Layer 4 of a small transformer language model trained on English Wikipedia (11 layers, counted from 0, width 128). Numbers have three digits each and are written without spaces.
In attention head 2, each number of a token's query is one row of weights dot the token's vector x. The head spreads its attention over the tokens so far by the softmax of query dot key.

Query weights of the head. A number n stands for (n - 500) times 0.0011.
q0: 472408513394489362832507649314549488551658476566391329365587637473497836370378494533560380477474230581532647274598567541436376607689345826379395532449611741460430465441489567551357453230635406468500545783367623519655521487592300652583665419661343438612428478522451272562453718473500635465388299295500493466422521302467478364600516419647597408418371443593478560360712509621555464152361
q1: 460356774264274504639535602789540562438676492444760747706262585517325431701415602460447511424460556467430539426489595458467395274407693640400458549546456561463284399543543796589665543366429466396579399613711598516484447374630488492409433527243320458681439386292554402397614710289629482469514682437338492557496546448504765532473732621735486515448508611430859641569679462539343185313566
q2: 420384309644500458365327551700527424559308485633482542403151517647566402788288551587516575588705397448404332433511547560311413225407058554564560593680537597403407329599344445543548423594426439400504798639613647500609319602582698547608378233369474458515527691587589335436411654541548507591523481276619468397301556575597548379503424507546658396340637660554696699273353418333699694539463
q3: 514303457601488427334368441365593255415648827455423686401322666603638533367568461596770431350274213473364456583504701360286634413298584541561574735136635424619296368167488418591518365486536570318679644567605500452410487281623681240525533524529600438670587525428350668561594553549442526689551495596361399445605564534512299479375539219515720740649453532636541692377434647619486570676294
q4: 505351210265567722470188443440639373490591584232173584478433559580694724517507466681414389580705668611581749481477269601357685573545437634356559608343562560451437411645426651591564437415553452399451472537619522678585291459551565491653355451811527492526475500487500330688594693567338584410505505865363492752320406684397486116412485578715459524759415491426538186343595554590163436610670
q5: 504684467557584670617344662651442420586507731518508496796364331372523478379432489569430429333395399518440603424584579500489374307341564435670569572567523670410588434349504685497434285432569643621669494441365625547449675472288470508832414549254600377650494621266617275548387475527409584534459458617500436330374598470409451163599428493571655476173600476529392536596467531448537337500804
q6: 381515522605523407612576559692494397453598370554581482236534500407598379629421518549758435585457585412515589388569521581413555372302295552477569687678564251567679433566380324402291398500593584583400591454441320487400528392518563529512436596704541398580608719398363192510528176393729393440605478035555618472493592676757402612308397489551399607414548830750289618442535539411296326249512
q7: 230433140279438496637697636465421335636435448764184500711418429619661608488568431361373386578417706554562360649437489535689500274450311429575246665505583552513400449386634755280653604229471623666602317534486316508551626731307698512350557572604542474294694444330421762535435619525658348629496614469616477403522471730452590524542514396399491350320541321444555635432504419451518542519383
q8: 723359632583426635526511799409494483447489504710366442420744447659375535672494413404400596620366562481464568443503521480589359489536605590318613320553490695431146533406607431462566573373729514809286478661620438338108416450532523589567426573372532425755552704616445530500451797542294251497616478479599489660566347545496355336459618420345614412670594530473451527623496539596539586219656
q9: 565229290686574496327608636553319679618504485413314784537325416492636508353311491589655537442370610548413595548672314500741500544504577350567521556464482599376408681807511550526087558321390507394549580504436444497425532445349524413317588606400307496505453512747426491521547780311504638543745386478468496452323565703568437741585364604493307420639721430652484564327201517413613322171629
q10: 354428356525618525454528469796685531568422643452694332251425931659522337243386465282784358555395332471366614567479544443443439246580508752708500363495566504350453441654418654500648700384432246405367588713331463450436533553308529419347483600680410591309537281571674438585692748519432414525382542392489492529434697561549391484467199632415251597406614491563428439528728490523445664722558
q11: 232534608650559426461325604457413339348645385302533595406666369391721647566541479510772590473567470561388503408370564453321585541582445655437354241436579606784417600432641517476440520604495507307403615456317731532515415614540351457442565543208655419309389379449467455543562357442425527576521535812477309439616613831526598511485461500391544372504458719429114440474696456439654468596695
q12: 652309399299453517220814454478608440333654637371289423509344473700523373627523569459462430356621393571431367489634753494598450270679390650425681592313542596597518449678524245411252434412625287428431340405612475516396541365475833685496657416318442465327454761406537371647619680600161392461283645514377516547366742480635521717300690565611460523573231338543517466668542393641471316633479
q13: 420416553406403452509661397568593568667392439615274327276666723281340287395620494569469571328446629540409456322602431406859342615432717641580225412513532513658367510635585698453768229445486518508520509529598562457374687490432426508528525317593520554370416485425364547382437376306623575682660664466449571566353309688473519355424569667493327337469685525464272514403628555669592385692645
q14: 513556449620434483918618452368604487735406368440222500264429231567302500579491392707451515378504626500573482666790260323426544322416555369436534575481430311413415615470652731559578632469591500344371425313364484524472411774322364428591654562537444451436555606634545723617541238444552590352332523460637235549625362303747405436553583533472572399703420580510356804611614510345431517692492
q15: 435574437675450533473645658510484379437553533441676609607669347651333453788325376458318482214449277494466597558246475573368411610414764320477636779352504423591459395437602425503314583366586574445666433534313571400559676439351536430371751436544334658348530603661569452538536427532328573546575536683615600760579391509445576700487611546680458431253378193488302511568389753564751659452540
q16: 277627532507545360156477480687600531500539307544766348454664353566330488757772550446416489263532666516491761521525457559540397600529547576484445491267733478556605400513469475575821584548657646260508374740634709643492471438344488358247572458407703444524540456519685447451453408354305479509397560350340426549624568593640450202697391500296396452593229513362488393473657655611641394378500
q17: 284591523304512131564578490659457491543516205520439713354590635251544625292478513349367352529648588341513468451575558438569452424655414643532483544633471522563458548394504594683392424518570617474508620177588468437536396437109635551315445603711513395777699597578367566475405542272428432556711227593796476374430493384741645764546356369479486433145383571409575514500323622588720543720378
q18: 561312723418346656535492428686597358336325708663622336473551818518780478618355412492539623384436555601500363519489411455347388483491466510462762542397535589652631415564761399444703523457318520542487573486465526413337962470531294563584491521409914359734529353726557585402461391717607469560558435548508433592567402400517308311634283484519735587400297671591313677623543584207475307227377
q19: 720462392679599898230579658496518275529566404432122416402504590544492478546463571239406615607096357448460647769470535513660320491553388457576469500764613305500863548269385519577596360486444608404566493518515414539317424459754674603461666602465559424521388371571533792313469228316628439490749362637713680665535441103380572453398639376334606476366448561426251515490466446635685295755583
q20: 298295209450443659548563420601494424480411557378333549344466771496479515268338648503562504448473637645506368510436493528554574309412358654549806316509559288667448470472688493566459532754338460582401574451571346423515453543345484504555536668682759532491494619534500390248507531433519486604569270657313534453430578669657468523554408372426418705500915664347519414526404500335456851271582
q21: 461575294403375422477562570479421478543642600563422890459406403471342841488512638443484529521544320561306388601384554597435521655413469527350404261623645569372199579534442659578248601307662317692484490470472532474587561438349630529463554432363723507587513384438452198598311238511480486463750326222560410629554448639656416389595606673447429467676421645659311315869440487405200347796435
q22: 342429314594687742644395722520698549558452692259407386434619543449553776382472458302044529747388282373549437672850302417281466581556316320380698647387512417548651357467478524500688623535350635529644627476734717380554536473628495476601526620441690617266508464483515549437373661479656380465369329783277548404295551745617474437533216594405367566568644406292123548834468622663628529319532
q23: 333508725591455570449803443309393346659396496257247592659524331620685544695556544615621537458600537568355521615709558533618483348392687678310416544834471648474576365716504496546698508734532410410628432500361226497691546705557524378557489439112394392573571347360496350570617343588376596382401445518496657435423354644312493516480445438370713541505530350519409346651645581519020521476341
q24: 569474115417511511437511466555448605528482558237452373465460601454683656543578480517637650764723428571581562567412510429425444559285565459595566536538600328524450268676521470695437333269398393346599381409316407440240563583194335577496489472314500387398522518579459621555443462429500523426496593553624594493477521611312454551696802613532448331350403261503689359652759646430584437612339
q25: 509619380601524213629539406341343628537605272480754653542783280483427508449572598540246615513508802403443475272329594405569561552170629652552652680573485622421340503253504235572526399265705628483235477638607690487580458420514418403578445389403746642481659423621691513651504468673408357472644403696561276520412471509235453688464579431387538641570496522487401583325621592327463560681651
q26: 373500466601519593500424541668497332668395510656402311624310504558463342442649456466534307500470586509503405321589466586523415545531507296629476586692317512561555564706353399317472634508454563712581470516409462498556418318580318034561575496440532486590431785471360566376660690517381616520224276314573537633595506639537535351669749399513597493165324574497611363624725509421700548555515
q27: 538552512555586670580483441281465615332473526406462690515486648507430342439470489396507390485507536492668552662602387539496391378777347516742467576608576443595342497596358351477556482724390500639630523541463627507302384661350468456529452393680408611259394303541342508267388476538625550383845629442553435674459338541630491712477566459405405532695668438621372500368440678383592496423521
q28: 434555298580212591463686580391487623454654359286657353359191563562385359438550481543580592293813352506459493497535643473573556603355449775571567552641663695513467483542427402523496555368546765496475355453551484497619367476491463483361497702351508638616386440290769469849504357602790369481446528619766531520344500227504409464644503514518632246458545531394342454591472493618687623116427
q29: 434452405565617736483591472619603426446384266265782401496628780438324379339450503507474600601612435488544441467769470458303379489562584362500437545414507512663524607409417578619544394207522482617554442371383519595578600484745511421768384518326472493505557474638529381493729465671556567515508500629650423283456363744410484403549561347526136396574323702573382453719459186626380596482553
q30: 732355530733407322742676420599493434487554536641491227302150450446434344643658503670630759384740545604436671575359574541434542577105504294474663396268347542461220407390413313546333387338714435542278507667455565632474553429403325464734543734317623472364504457542676481621441276405483634363563674629546407277437511740565692406542515328382531603465224685490555404283578613760485293442671
q31: 370354796696570343514564647514622334615547667341612387555552573360470706464324497474771443445695684625545356421406485573595376341457365268472582339584474571527436415461413533473719156495491584193829480421272796588593384496447625500366474504624284622807538356277184513282604519657455485513720495387464488683485633168574459533379388567356268489510481612330443431683586548602383766655587

Each question shows a short text with each token's key, already scaled and adjusted for position as the last token sees it. A number n stands for (n - 500) times 0.003.

Then comes the last token's vector x. A number n stands for (n - 500) times 0.01.

0 "b": 702651353566649696520454415479529574850448493498566318568293524671263599502625566465628420589510
1 "b": 625618342635622647549422422462499664840495437543499286629354469646305646559614574428739367513563
2 "a": 626676390601593643629500462445583595797529484522490273640387455639305643516609467449686388495553
3 " S": 646666440580612667551550407511581607873472449465478322611290562654278517526599538350647471513540
4 "er": 666737403605680713556478373490539658857500362490490363561306594661296548583585518371679472569551
5 "ap": 740677441688599684580446334530587654768461532542483325562283563705314591565517568378681394543576
x: 510414533431587531529485409646487453638660554378614388504384517398347514451473835349530263434592492514726418581531434512579530438481386448582605499417612547478493615389537303574485589480617617498555208549497379529572565611541536586482430449556492521474422531613538398347369426611463604327627513454556426539507507509560627568664381436498466572490583433417431546430329508349461557534467
Which two tokens does the last token look at most, in order? 0 "b", 3 " S"

0 " t": 728695388538653701515455399465503581871461523431554319546273521682270584507628579399623430621534
1 "e": 671721355594570724636457410488477664869429484478505274621286545825310602525489535352628434619603
2 "le": 687711335519552675597369359490471656902366387520495310593317480742210527602526560332680454559510
3 "v": 683649399614597667614384366501485616794408466529503253593350446630268610567549538408711387607462
4 "is": 630674439583690641585416330511583659825440547452505277653318553669375728616540532319697429674513
5 "ion": 636719442589629652665430300419561672754481402403580289606323497737242567574528527380711420575506
x: 527379537403637623521492517754516461614604541429573452547403532469331546329464797548506349449517530467750378501602417582653376435393398398447607477424470501477510544480504381482514529541737651499521284621418417626644518608533468590410420453535474363470497561456548482413387383481474522384480575457652343431471408499535629623572434405508493533485580527521333464554418500361422674573544
Which token does the last token look at most, and with what share of its attention? 1 "e", with about 40%

0 "ir": 696669398539656697532465388456512602856453496475619335552255507684263599494624588414608428611469
1 " from": 695702392570680644546551375465498540911411463484555422497316407629269533460480613403628363521549
2 " ": 675681423556610661563539398524525613859481521389530375460242534770249545477594615292620459616435
3 "2": 707712439505641688514483350569539630867473474461536340441246482699235543549560667338603450595444
4 "0": 693687412587665696496512352624518579906436487534526398415241483718229610599579659409689378525453
5 ":": 691708310458641571557517398515450610881434579547583372455286441742228518493567624430687428530438
x: 513518548404577569580418464620518522590691517467514491463562499490349535336458780454442335529525512421656442510581364377664515441463439479520591421474546503452500440445537466599421587546891592459478172606514471710612568595463534471469527444450528435405612552565578456471422531493379613287441458426451440525568498540519585563674403331434502557512539480337393496379527405379497511579489
To which token does the last token give the most attention? 5 ":"

0 "i": 711692385551685700531461436491567589858451473487595303558284514682268610519627562455613438616487
1 "k": 640777470553759725581497440507507567813472424544535314614326485664368568488579527402741402571497
2 "a": 664733420605704701661424477484559617767541464489529252603349490698317596516599481398714406505476
3 "'": 671782486529791639489512334528527591829430349569614303513319451671301548528537575366631414551417
4 "s": 632773397600765694562458407527495615842460473490537327567335511637352469505614554371663329486505
5 " m": 649650358546679677488532384438526609845484563483545356531321499691319532497594583365675428518593
x: 509521502439540536529454483575518406651636597466577479514516489481249514453311821459538311486476501413711433505603387544631544481426419499521500574442684515442522545503470360476439565528774601501472171544523408721631653628545570477485472460502487453454485499543548489436467520599365552273528477456449464489524352473468691555664407422460524531528531450342482496460452356388489590462493
Which token does the last token look at most, and with what share of its attention? 5 " m", with about 40%

0 "-": 712685349531691703517484431484478611801479487453603335489300477691272577490656562426623465648464
1 "2": 722740471521675623544467369501470638841507489483594311413287402663251599547635640272647503607462
2 "0": 698707436621694625539502365557449584890458485544585365397301383693256659618620656349696419529491
3 "1": 637728471653698656625409388534483627823521432490603308442371361625239613619651679396740407602497
4 "5": 632746498630668636595453362533511607784499409475612303482340358631179602624632673372692390599538
5 " |": 665657409503658686538475427460381657757476549512610349508351371679250520558717660395600466642426
x: 547517559397536570559571417700426503666634391431542488421479470522302452485449737507560387450442522438596447492674340442653469422474477574546547530569569520295523513491483471493435479551928544458533134621459383732585509528481533455464613443468466457459519538572530463462391495471386544273526521432542416531565490517526636556607362374442476479545569449517495448473506448438481503559506
To which token does the last token give the most attention? 1 "2"

0 "as": 695695388550651702522478426469536560850452507478596318556257516673260598495600559436618425613506
1 ",": 710721406549711629437493396454449600839496462400549324498292457710280589464600567337706535587459
2 " ": 710713415575656634598525408484502633856500514401505341459279503747277561478582596313631498594487
3 "1": 673679400525662679556487364533498621864500468467487352462300476679292543530523666372646483548451
4 "9": 678662444549648633543539371549512636895462470443530341455307467676220633581567692381710364578496
5 "5": 689762469639669658570477338582535618831484406448541338497315424673173614587581680399699396560531
x: 564547496376660581544491479634399522719674569440549502523506515515344552382484680340397320458459462474729328488697350472627470434494355458571537581524620486415504545508565381461469537542756659514526135539436393536594560601466497493409704432466521491438437565544517495445381456501446610275522542484589418489430438470507587594620414435390501538480491435448431492506547472391498543554580
To which token does the last token give the most attention? 3 "1"

0 "a": 706696383558657703561464437472536571854461482491601303547280524681244590497611537456631443608480
1 "i": 720692438597740688547484505473581656827520411513606265551295443670313675617621512370689437562471
2 " T": 707680492552667678548489387517527604891476475413432313541290545651285521560580567379614440576511
3 "r": 694673367611536731621502409566528646879470454525442300651291612683382560518559621305673503591474
4 "ầ": 619655433612563596590540428495539578876439347477551324544370507594171592537526647395654482498493
5 "n": 597740555615699662588396407535465572873427389516568338563329533624322541501645662466646348486463
x: 620563527462637621618399473690536391614591552439509443418542568485339515365403630446459222497542487401669423456544358446604452355405438538618593578492655530410502502466502398508497483557770601481584220599474482510586485556470506550436548491563575502490536597643468440471375515494339571267627472424523322426584474596536618549564403452316485543447663431601481518413358412384535485543624
To which token does the last token give the most attention? 0 "a"

0 "-": 712685349531691703517484431484478611801479487453603335489300477691272577490656562426623465648464
1 " ": 702707457522656598631533415444458632813499536383543337442237487743300611420635603234624483544467
2 "2": 715704444467649611543469371511490644849485499467565313426247435687239588536634644299598477586456
3 "0": 700693391561669631519512379575476590909441503544560362391261423711233655602632660386681404509474
4 "2": 709767481613697631575429385553531643845488440494607292420294379649203595626673678389717400640486
5 "3": 679753516642681624589476398542541611824487442484582284472348409630186611643664667393734374625495
x: 600536515423670590508442483682414502724641441418575478473465513491301532414489652439386309479419499452744404490701376546595468455526399473537607609561646458422495504461573396473476502541721630523618128559457414592498573527518556464372744423468483451395478512537503476421375486483401589261507543412560422518511540505498549606606480423424450519480539399487417465486534470371515539556600
To which token does the last token give the most attention? 3 "0"

0 " ": 716680377545645673550475417482513581861463517442573312515252506691232596467644593404609442618459
1 "2": 723698440499653634545448374543528639880489461472546329422209439650211571535608657312627448611450
2 "0": 704681407586677641520495377604503590918461467538521386393223438685211640596597652387697374523472
3 "1": 653719455641711658626399390568526633851514407470553337439299400625201592592630683416758376598487
4 "2": 659756518670703634604412378569568645849519390468586292437288398590187593639638676400740385647498
5 " |": 672660416512685693542473431469407668793470535507579351487319385660234517542687668411619458630430
x: 550511541408536556546563431660424516686665368426539497441484461504306462488453736480546364479444535445625456501661350441642479430487473558513553516551547539298496486490526446485429495572935523481516129617465390715587532555460549425459612433497473452454515547565552494473386515451376546284532552422553419505533508532543617563635366353434477481521564461513489466465485444382515519553511
Which token does the last token look at most, and with what share of its attention? 2 "0", with about 30%

0 "o": 709700396542662708552448426475559588849453459466607303570278508683277592491595573456589438614502
1 "à": 647714496547679618604435443445567589822455375465644284530326485648261627524589569376718430557460
2 "n": 599722516555695663575423376474447636826384408555599293520320489595363567559581606381703420461429
3 " K": 653716459550650726562489390507524572878476442473548272568325562648335555467532578396619497500472
4 "h": 666706372561673738550383395590465608819507397557515223654318533662347504458554597406585496465493
5 "á": 667659396562678683545472495499555561780458393494587223620444527667301596565574620450687388540507
x: 557463485453576680512363386735538492601591481429551457428486513437340448391426783398561348506367562502664413448640456480649516387477293533604644507442658625538484630504582446494415562516557568509568166591483417619590618608443406533401611496420495513479516502723591460441354510581414586294460492573506396496495391359462588479540420448377472539499640513449503484474436474389483505531559
To which token does the last token give the most attention? 3 " K"

0 ",": 693718380542678693472460412491488553857465492416578314509283488701247602464621587425634453615455
1 " a": 792692394526613672562489477416460559795393558446551365535303452693323574500536609286660429581537
2 " s": 701687342590649662532562436414535597852475530437538368565277483648308465450577607256690511502596
3 "o": 757707412553682720639462427454565613784489434472523368585263438780399524455537591376575456442611
4 "f": 747676374559630590615470392534468691817465557554630351527294482647279520594589586438720420594508
5 "t": 690708385555683667613431411481431622833435544490467255656295547656372576548592646405759430650557
x: 514400519420669535559455445627466495574718502364665588350507554527341513424388651425498213396406588472750332496544260525662447489501493503567509522453551535552556602425531402462457563548681607462493168512533488660564574537520531524370505481642546507498435613590623537401442465513372552387500414452541380430500314471492588593639411358476419528492537487555427568532515477320533588577466
Which two tokens does the last token look at most, in order? 2 " s", 4 "f"

0 " a": 761676394529644698541456455455494565849418535465629329535299501684281593495602584371630439612512
1 " m": 715643376559655671508543427417557612863492548479572378536293461675317536453578594297699487515602
2 "in": 674706402612663648537476366504584636891536442551499372538264449626277439501617599387638463436581
3 "or": 638690499524678697635468341452520705788551446390554314544216446682260616548585538379764466503557
4 " le": 647707411539580673586520415399560623873478444445640308581334544662289511484570700346643439576554
5 "ag": 692665418561529707606489407416598628875514471551619339568388430697332569556506728365660472486514
x: 516459442493640585578508514560519473685680531451455421575484557494374507497342803372649323436503468413803435495642373518690508413497384366564584454426595433468493479485484339467444508472580664552523315559442485619502618517484511593499485531485429560487513550632523424489419448551472468221439462519495339533558457510558566593679360338448355552458574568510372389543449451421503530606636
To which token does the last token give the most attention? 4 " le"

0 "2": 706705383548656681516454398490510576878460499484585309499284504654218608509623614424606452625465
1 "5": 704754474609666648556467387547540582875476381484555325433265393627182573538601689337705397559482
2 "-": 712659407570684651576454437475515654818456402492591336473327406606324612490584668313679447553520
3 "p": 688650383575698559555479375400465578827372572551596250598244397548383612523625701306691504563591
4 "res": 603656343598607539703448330437554534744493556465569254584202459645215642565571606335607512492561
5 "ent": 678694480622695557633484316336556647848460492510648294582296425659173551601603565403641353716574
x: 508545606475578596618437460718484432715601426427619468432504608509477476409427717548520329394451574373824318466584448519601462469474430388474582489537671582517587547408528427477459526528671629531476157583445522594542525579440666493368540422482557447419478457420590415441449379474472543380573510372576350469463414457459538646619525443504388525462600484477380451532427398332429645542581
Which token does the last token look at most, and with what share of its attention? 4 "res", with about 80%

0 "ep": 718675363564624691545471411464507545849400475495583285591280472627227584501603600421641471641500
1 "m": 731577392519520626649430425431439590814543477526450382617274422641305694469651579345755483478576
2 "ot": 690644505646616617613377331370518589775491489446450321624321434662154625521585592330642315517616
3 "her": 649660471643676671664403282502551589764570390476579336611353456621244637560579546324701398541582
4 "s": 621721447679696680637437307533580609834542428428511330609306503644280537495569542338675339530523
5 ")": 663666409624682687542477341511523615825474490470483335563296538773294569535550529380647450630505
x: 567488485410602587613517437696415410639611541360590528495479502447330524447498766571381405463511562523698410490585372517571576410398453428529485497443691543399453543377529405578439524406739582480545178575508420766583579546494473525443477504521584409428447522537503447475341427583369645304483538458464457466458469524542631531640327311447517567543604488441432437487548580385459566553531
To which token does the last token give the most attention? 0 "ep"

0 "n": 678666379550652685516440402481495570869436487489574315546276524651262591488613581460623418599484
1 " T": 702640462561664661522483338542514618918472481419433322503276549635300534514551599357595417580528
2 "h": 701686336592573707557388371573473603870455408571468295644325549664290521462549543365598507539503
3 "an": 676638358545639730526447482545519626863430401544431263588442587772301523498562553388730379503547
4 "h": 695745386575681736566376409595496638812496369565564264612389500665282562476592564358681458502517
5 " T": 698658475575665686517487377534516608898440468415442310541348569661288520541593610401599418552520
x: 562411473454588609573455424649427495532648610400652503413561533466373488416341737414506296520470483481613386585515353470576463457433494526498579541495675540420501516477505360551424563538747525499590082623498416736586673549480471458414658484537444492447477508526481468432420502564370554317459513483537460503523366501433723540688390431434517521448630543476429487480434479359522531498597
Which two tokens does the last token look at most, in order? 3 "an", 2 "h"

0 "o": 709700396542662708552448426475559588849453459466607303570278508683277592491595573456589438614502
1 "'": 664743492529758605487512313517536602870440339569640312551291447665339569478513590348599457566465
2 "s": 642754396607763669568455406519493633890446467496557325593310504647340498486620563347659368508520
3 " m": 656643359551675669483523391434518611854482552492549354549313489703321543491596585346679437532602
4 "ot": 673666411618649640501436308430521592862403538413523299628332464691228553512514642372629332491607
5 "her": 654668456606684714604398280512584553780543420453616340608343499649291614559578592350714400499574
x: 571551601329613553410494472696512529566626604429453514500489591443221525489454615375469419432520453393730475456660450513667456423524299471732525511533673490576504568499562429564422462495630575400454247555540412632606512670392546464467540424523548445469417592570475560372350473491420562350427547556551310537465362342431593591661358422462516567550574468441476498516538423344496576497651
To which token does the last token give the most attention? 3 " m"

0 "h": 702701366533678726516460420508516561854475475509575286567284512668252571495618575444615448596498
1 "am": 675645414628694747525439458460524587744520433546488241621356434750241616507548619374711376485490
2 " |": 706669414529694729478488436457369674769512509518570344518319410723259531514676617377611466585422
3 " S": 673641433579680677538543407500519581854466513481515341578264551667286484460569541333598518541512
4 "ar": 680647397555742650551547422504487625839458487522500335557238656695267633567501536395621470603489
5 "ad": 648742497627634744557455433467531619841490552516592306561310562719309550490570572406773359599491
x: 526479509513647582585426498609473451561675550331542560430479540474338534487410711439565277420549474433673448500523411533595469381621414457559600542432644547364511617458473358523373668556599532554601169604486449664583597583440452602431555462518555375464524570554607389379380423558407556312554404452514369518482460533587585526620353342442488560467683407435399448507455449351550623554604
Which token does the last token look at most, and with what share of its attention? 4 "ar", with about 30%

0 "ur": 692680391559650689543455379458543604858457460463592289565263545637250565488595564435615450613506
1 "es": 609691423636670633670448370532533601921538497457568374533271498683246565475562559341659378551506
2 "===": 712677383515688672594492438454328591723495577628558324527280414735238576568558706416649487606358
3 "\n": 749719376503726633542472405466474575842508544386521304490245496674241489460569613397593462554547
4 "-": 734629305523732681532503411446418674744463541452635368438277462729231572450689576314620477665457
5 " S": 692632418563658651571561380482520581841437543448517353569267560706253513435611566333591521538540
x: 603489520380546585547463329623482449612635630402591446456511561535291478473350785369502429449501474412634337510556349459556516342453465558514539518504633543410529554423539384540459516518789480484498126598505479729582725620500465515505612508592478462485518536484494478522438495598374572366497529451459415484536453472490691571657438343453482561491498566397394475482504378353492517532504
Which two tokens does the last token look at most, in order? 5 " S", 0 "ur"

0 " s": 710693341562656684524493426466521558860463520451576328563267512682262567485634581387642464608526
1 "p": 751610313625697648528473374474459605830432520530481315645218453601421522516570631319703501595585
2 "ec": 738650322588694665616440418405462607791543499529585329577313458708260608581663660280651520614541
3 "ies": 634683432673649644685449408434571595849494449396514399637318475686292636412626559354614430496589
4 "\n": 718692367522729614556472370496531583847531534386536312522298507715236523550578539422646472608524
5 "\n": 738704359557711649540503370509493586848491537372555353505263556691226523480578564377610448576526
x: 581516509409560552563433396645404445579630524459563506493485504476305515514453721391495483438507504430714382556513371483580542413403484475485525507507631533467424604417536390552429512512976584483444150550469474620593601554479467491507574475480546429450518575617563498483378403628388553337502498446551354511579367501473670567671479326470494572509463563476381516469499404351511464535506
To which token does the last token give the most attention? 2 "ec"

0 " |": 698671366535663745514475433482414612815478544478575328503285483703236602519646615427624457626437
1 "\n": 731712388562737645535480422445460580874527514419506320514285474618258481507494562407602479553556
2 "|---|---": 708754334503697580555433422407499545821525568525572401491332500548190600519629637341605471632495
3 "|---|---": 711756334514694574580417385413492551821516580560563362514315492566209602501589708374619472638537
4 "|---|---": 703749335527694572593415366414478563820509586577554343526320488574228596502567741394620471637554
5 "|---|---": 697739334535696577600419356414474568814504590587552335535323489581238593506559758407620471631560
x: 527479517431636594552386492765379460688596562411505478510463511513376482466406700516496331482585560441809323545576300426533544397431448557521526507455581539429527566448453485492460563475766607539444254555435485685593491468366544491425563579425519499504508478562485517513504447509421562269458443505504379544533378576532472570673540292419490609568405443581609551451486398274506572549403
To which token does the last token give the most attention? 0 " |"

0 "or": 700663415531654683547468393490541596861456471445567321544259508668240593486611566439622425605477
1 "um": 630742505596667646644484389544574598819496492432543323618286432622209653481470587331618370534480
2 " M": 633596470556611640549502397571569606906514475449513363579300542682239523487604580404607407577520
3 "un": 601612444683575637550392332534490650884496366409544335619298539494207457440603567474582360492569
4 "p": 642563363627666616576407315582427676863483483512579315663266498505366635528590626402669416567606
5 "e": 594604452591601675688389343553473720851555444517626360630269578726287653500572523438593367555725
x: 556505528368679589562499462705484517645686522416490556469547607432417446385415702552441326398491452469610341564553345466618457448530379538552515493609704480441437584439481266559474574524726606549462322597532430462583520622514537450397475416564556517362487585540546453459506365581367455305525382482558379488477351420478606611610419337363601574585562554505408541514467467299504669561555
Which token does the last token look at most, and with what share of its attention? 2 " M", with about 50%

0 " ": 716680377545645673550475417482513581861463517442573312515252506691232596467644593404609442618459
1 "2": 723698440499653634545448374543528639880489461472546329422209439650211571535608657312627448611450
2 "0": 704681407586677641520495377604503590918461467538521386393223438685211640596597652387697374523472
3 "2": 709767487641710638582410386572547644857497410481577308423262390627187590611643677380733382644484
4 "0": 646704481697732636573461385598529590853494428532548367440290415648201603642613641423726347550495
5 " |": 677670410521695698530473427469396664784468541507579359494314384664235515546684656408625451626439
x: 538518543403516545546561432661427512680653374425544503437477472506299460487458745485540370478455533441620460509655353439646479424496468551523561517549558546292498499489520461492421499554938531471515116609465387724588530560465548426456613434510479438460508541564561490473379518459377550295539542426547424520520502518544613568633357357451485488525563449501482475464478437384518519542506
Which token does the last token look at most, and with what share of its attention? 2 "0", with about 40%

0 " ": 716680377545645673550475417482513581861463517442573312515252506691232596467644593404609442618459
1 "2": 723698440499653634545448374543528639880489461472546329422209439650211571535608657312627448611450
2 "0": 704681407586677641520495377604503590918461467538521386393223438685211640596597652387697374523472
3 "0": 679712440660721640545454362603504607882472449526536373436246415678189639625607639412727350546508
4 "3": 667770526662707630587441382563531624811503429445558295501305412611177624630626635384756344622513
5 " |": 682669409524689703531472434469400662783467539504590354503320386665237511547688655402627452626435
x: 542512542398524552540561439656431513679655379433539506440477472511297460490464741475543376477447534448618465512656354444653472425493463554525566516552561543288501502489509458492419497554933533472517113616463389727591534558463548431465614433508479438466510537568557487473373512455374552295540539427551419509524496511541612568637355361442486488526562453496485480464482439380522517539504
To which token does the last token give the most attention? 2 "0"

0 "in": 691672388576651686530477410488543577865450466533567328545278532649239544500622569452624417594489
1 "h": 657740423552725703596361416537477639820560377578581237607274442597283576395597575383698451525547
2 " H": 652715449577654677490472398562553583881515394484477260586287537619300505449617572424557433520463
3 "u": 663647386660745721500460461581600692825543331512611223591338529660348416504529589458585419519509
4 "ệ": 619614397684679563530455409495568645884443321502597302514365505590196569568600645426618432445509
5 ",": 709729407537741671460499380509472590878436446432545336474307496709288572461614616397658487536439
x: 582502495427697572506466489613422434636659502410569442466614508413317569464421770450525304492536519449650426465602407417539518439431486525525545529436617542483464536451482473494484540530860587493557172583524447684532553563490491506419624443480540460444548581517557515498396478531252560244540478527477386473508417480481698498640336403355513604522522482470429463438510455322443513537607
Which token does the last token look at most, and with what share of its attention? 5 ",", with about 50%

0 "s": 695694385575661694541473386495526559861455490470557322563259529680246589504605563431636407613501
1 "ell": 596699393620711620588494347497500565784616461531506324507349492681274664553546657411767348593440
2 " (": 697701411535726630502508392494476554865445491417526330437239500654273534485589597343575451568477
3 "1": 677671397531705710546467362513500630852502504464538365436282450658285568515558647359652460522435
4 "8": 678700474559640689530522377537505613858475494446565316466305434678226648558581684374726385553455
5 "4": 707755462624687677558469361564559622828493425448596323482328401647203633585602686391718395562524
x: 548565505385660600537473463660433491706688522462551485558486514503337559423478684352390351468427493476744359495684350492626475444521364468565511585520635466421473538497547375521490536543780634498534150535454405551570551561512503504399746435476478487441417561569504481427331451521440566251483545472548406498453479469519537611634415445387473528491503424477417491498525464403508494583600
Which token does the last token look at most, and with what share of its attention? 3 "1", with about 40%

0 "á": 721692393541656702539489466470543556867442457491624296554293529635237602511620561452655444601501
1 " A": 749698580556580686570487466503586583867440410431585338573305509642279558512555562345639408478517
2 "n": 688650525599633677522453454509460621882367373524575355530287534616350528436619599376673411423456
3 "h": 687726421543673701567376398601518634841524390602594289547302499644278563437593584355630464482509
4 ".": 683740354557708644473504460447441663879482493535591337542327531762301535515615629386699497529417
5 ".": 673758327597691655516518423422434667893471501550573331547331544766317522514600634373713512528439
x: 550408538514678595579415457607385396578659587429535433435598517433328541456457770417482344504514546479670372517671386417585470416459475509566563572491616531360497445447536394436485529540718635453560100535528496675548580490512486483511495523458523398476458644604672460499471449542376569275522485500420406471594378452429677544636378352533480551501508506431403540483464411321544577558575
Which token does the last token look at most, and with what share of its attention? 0 "á", with about 30%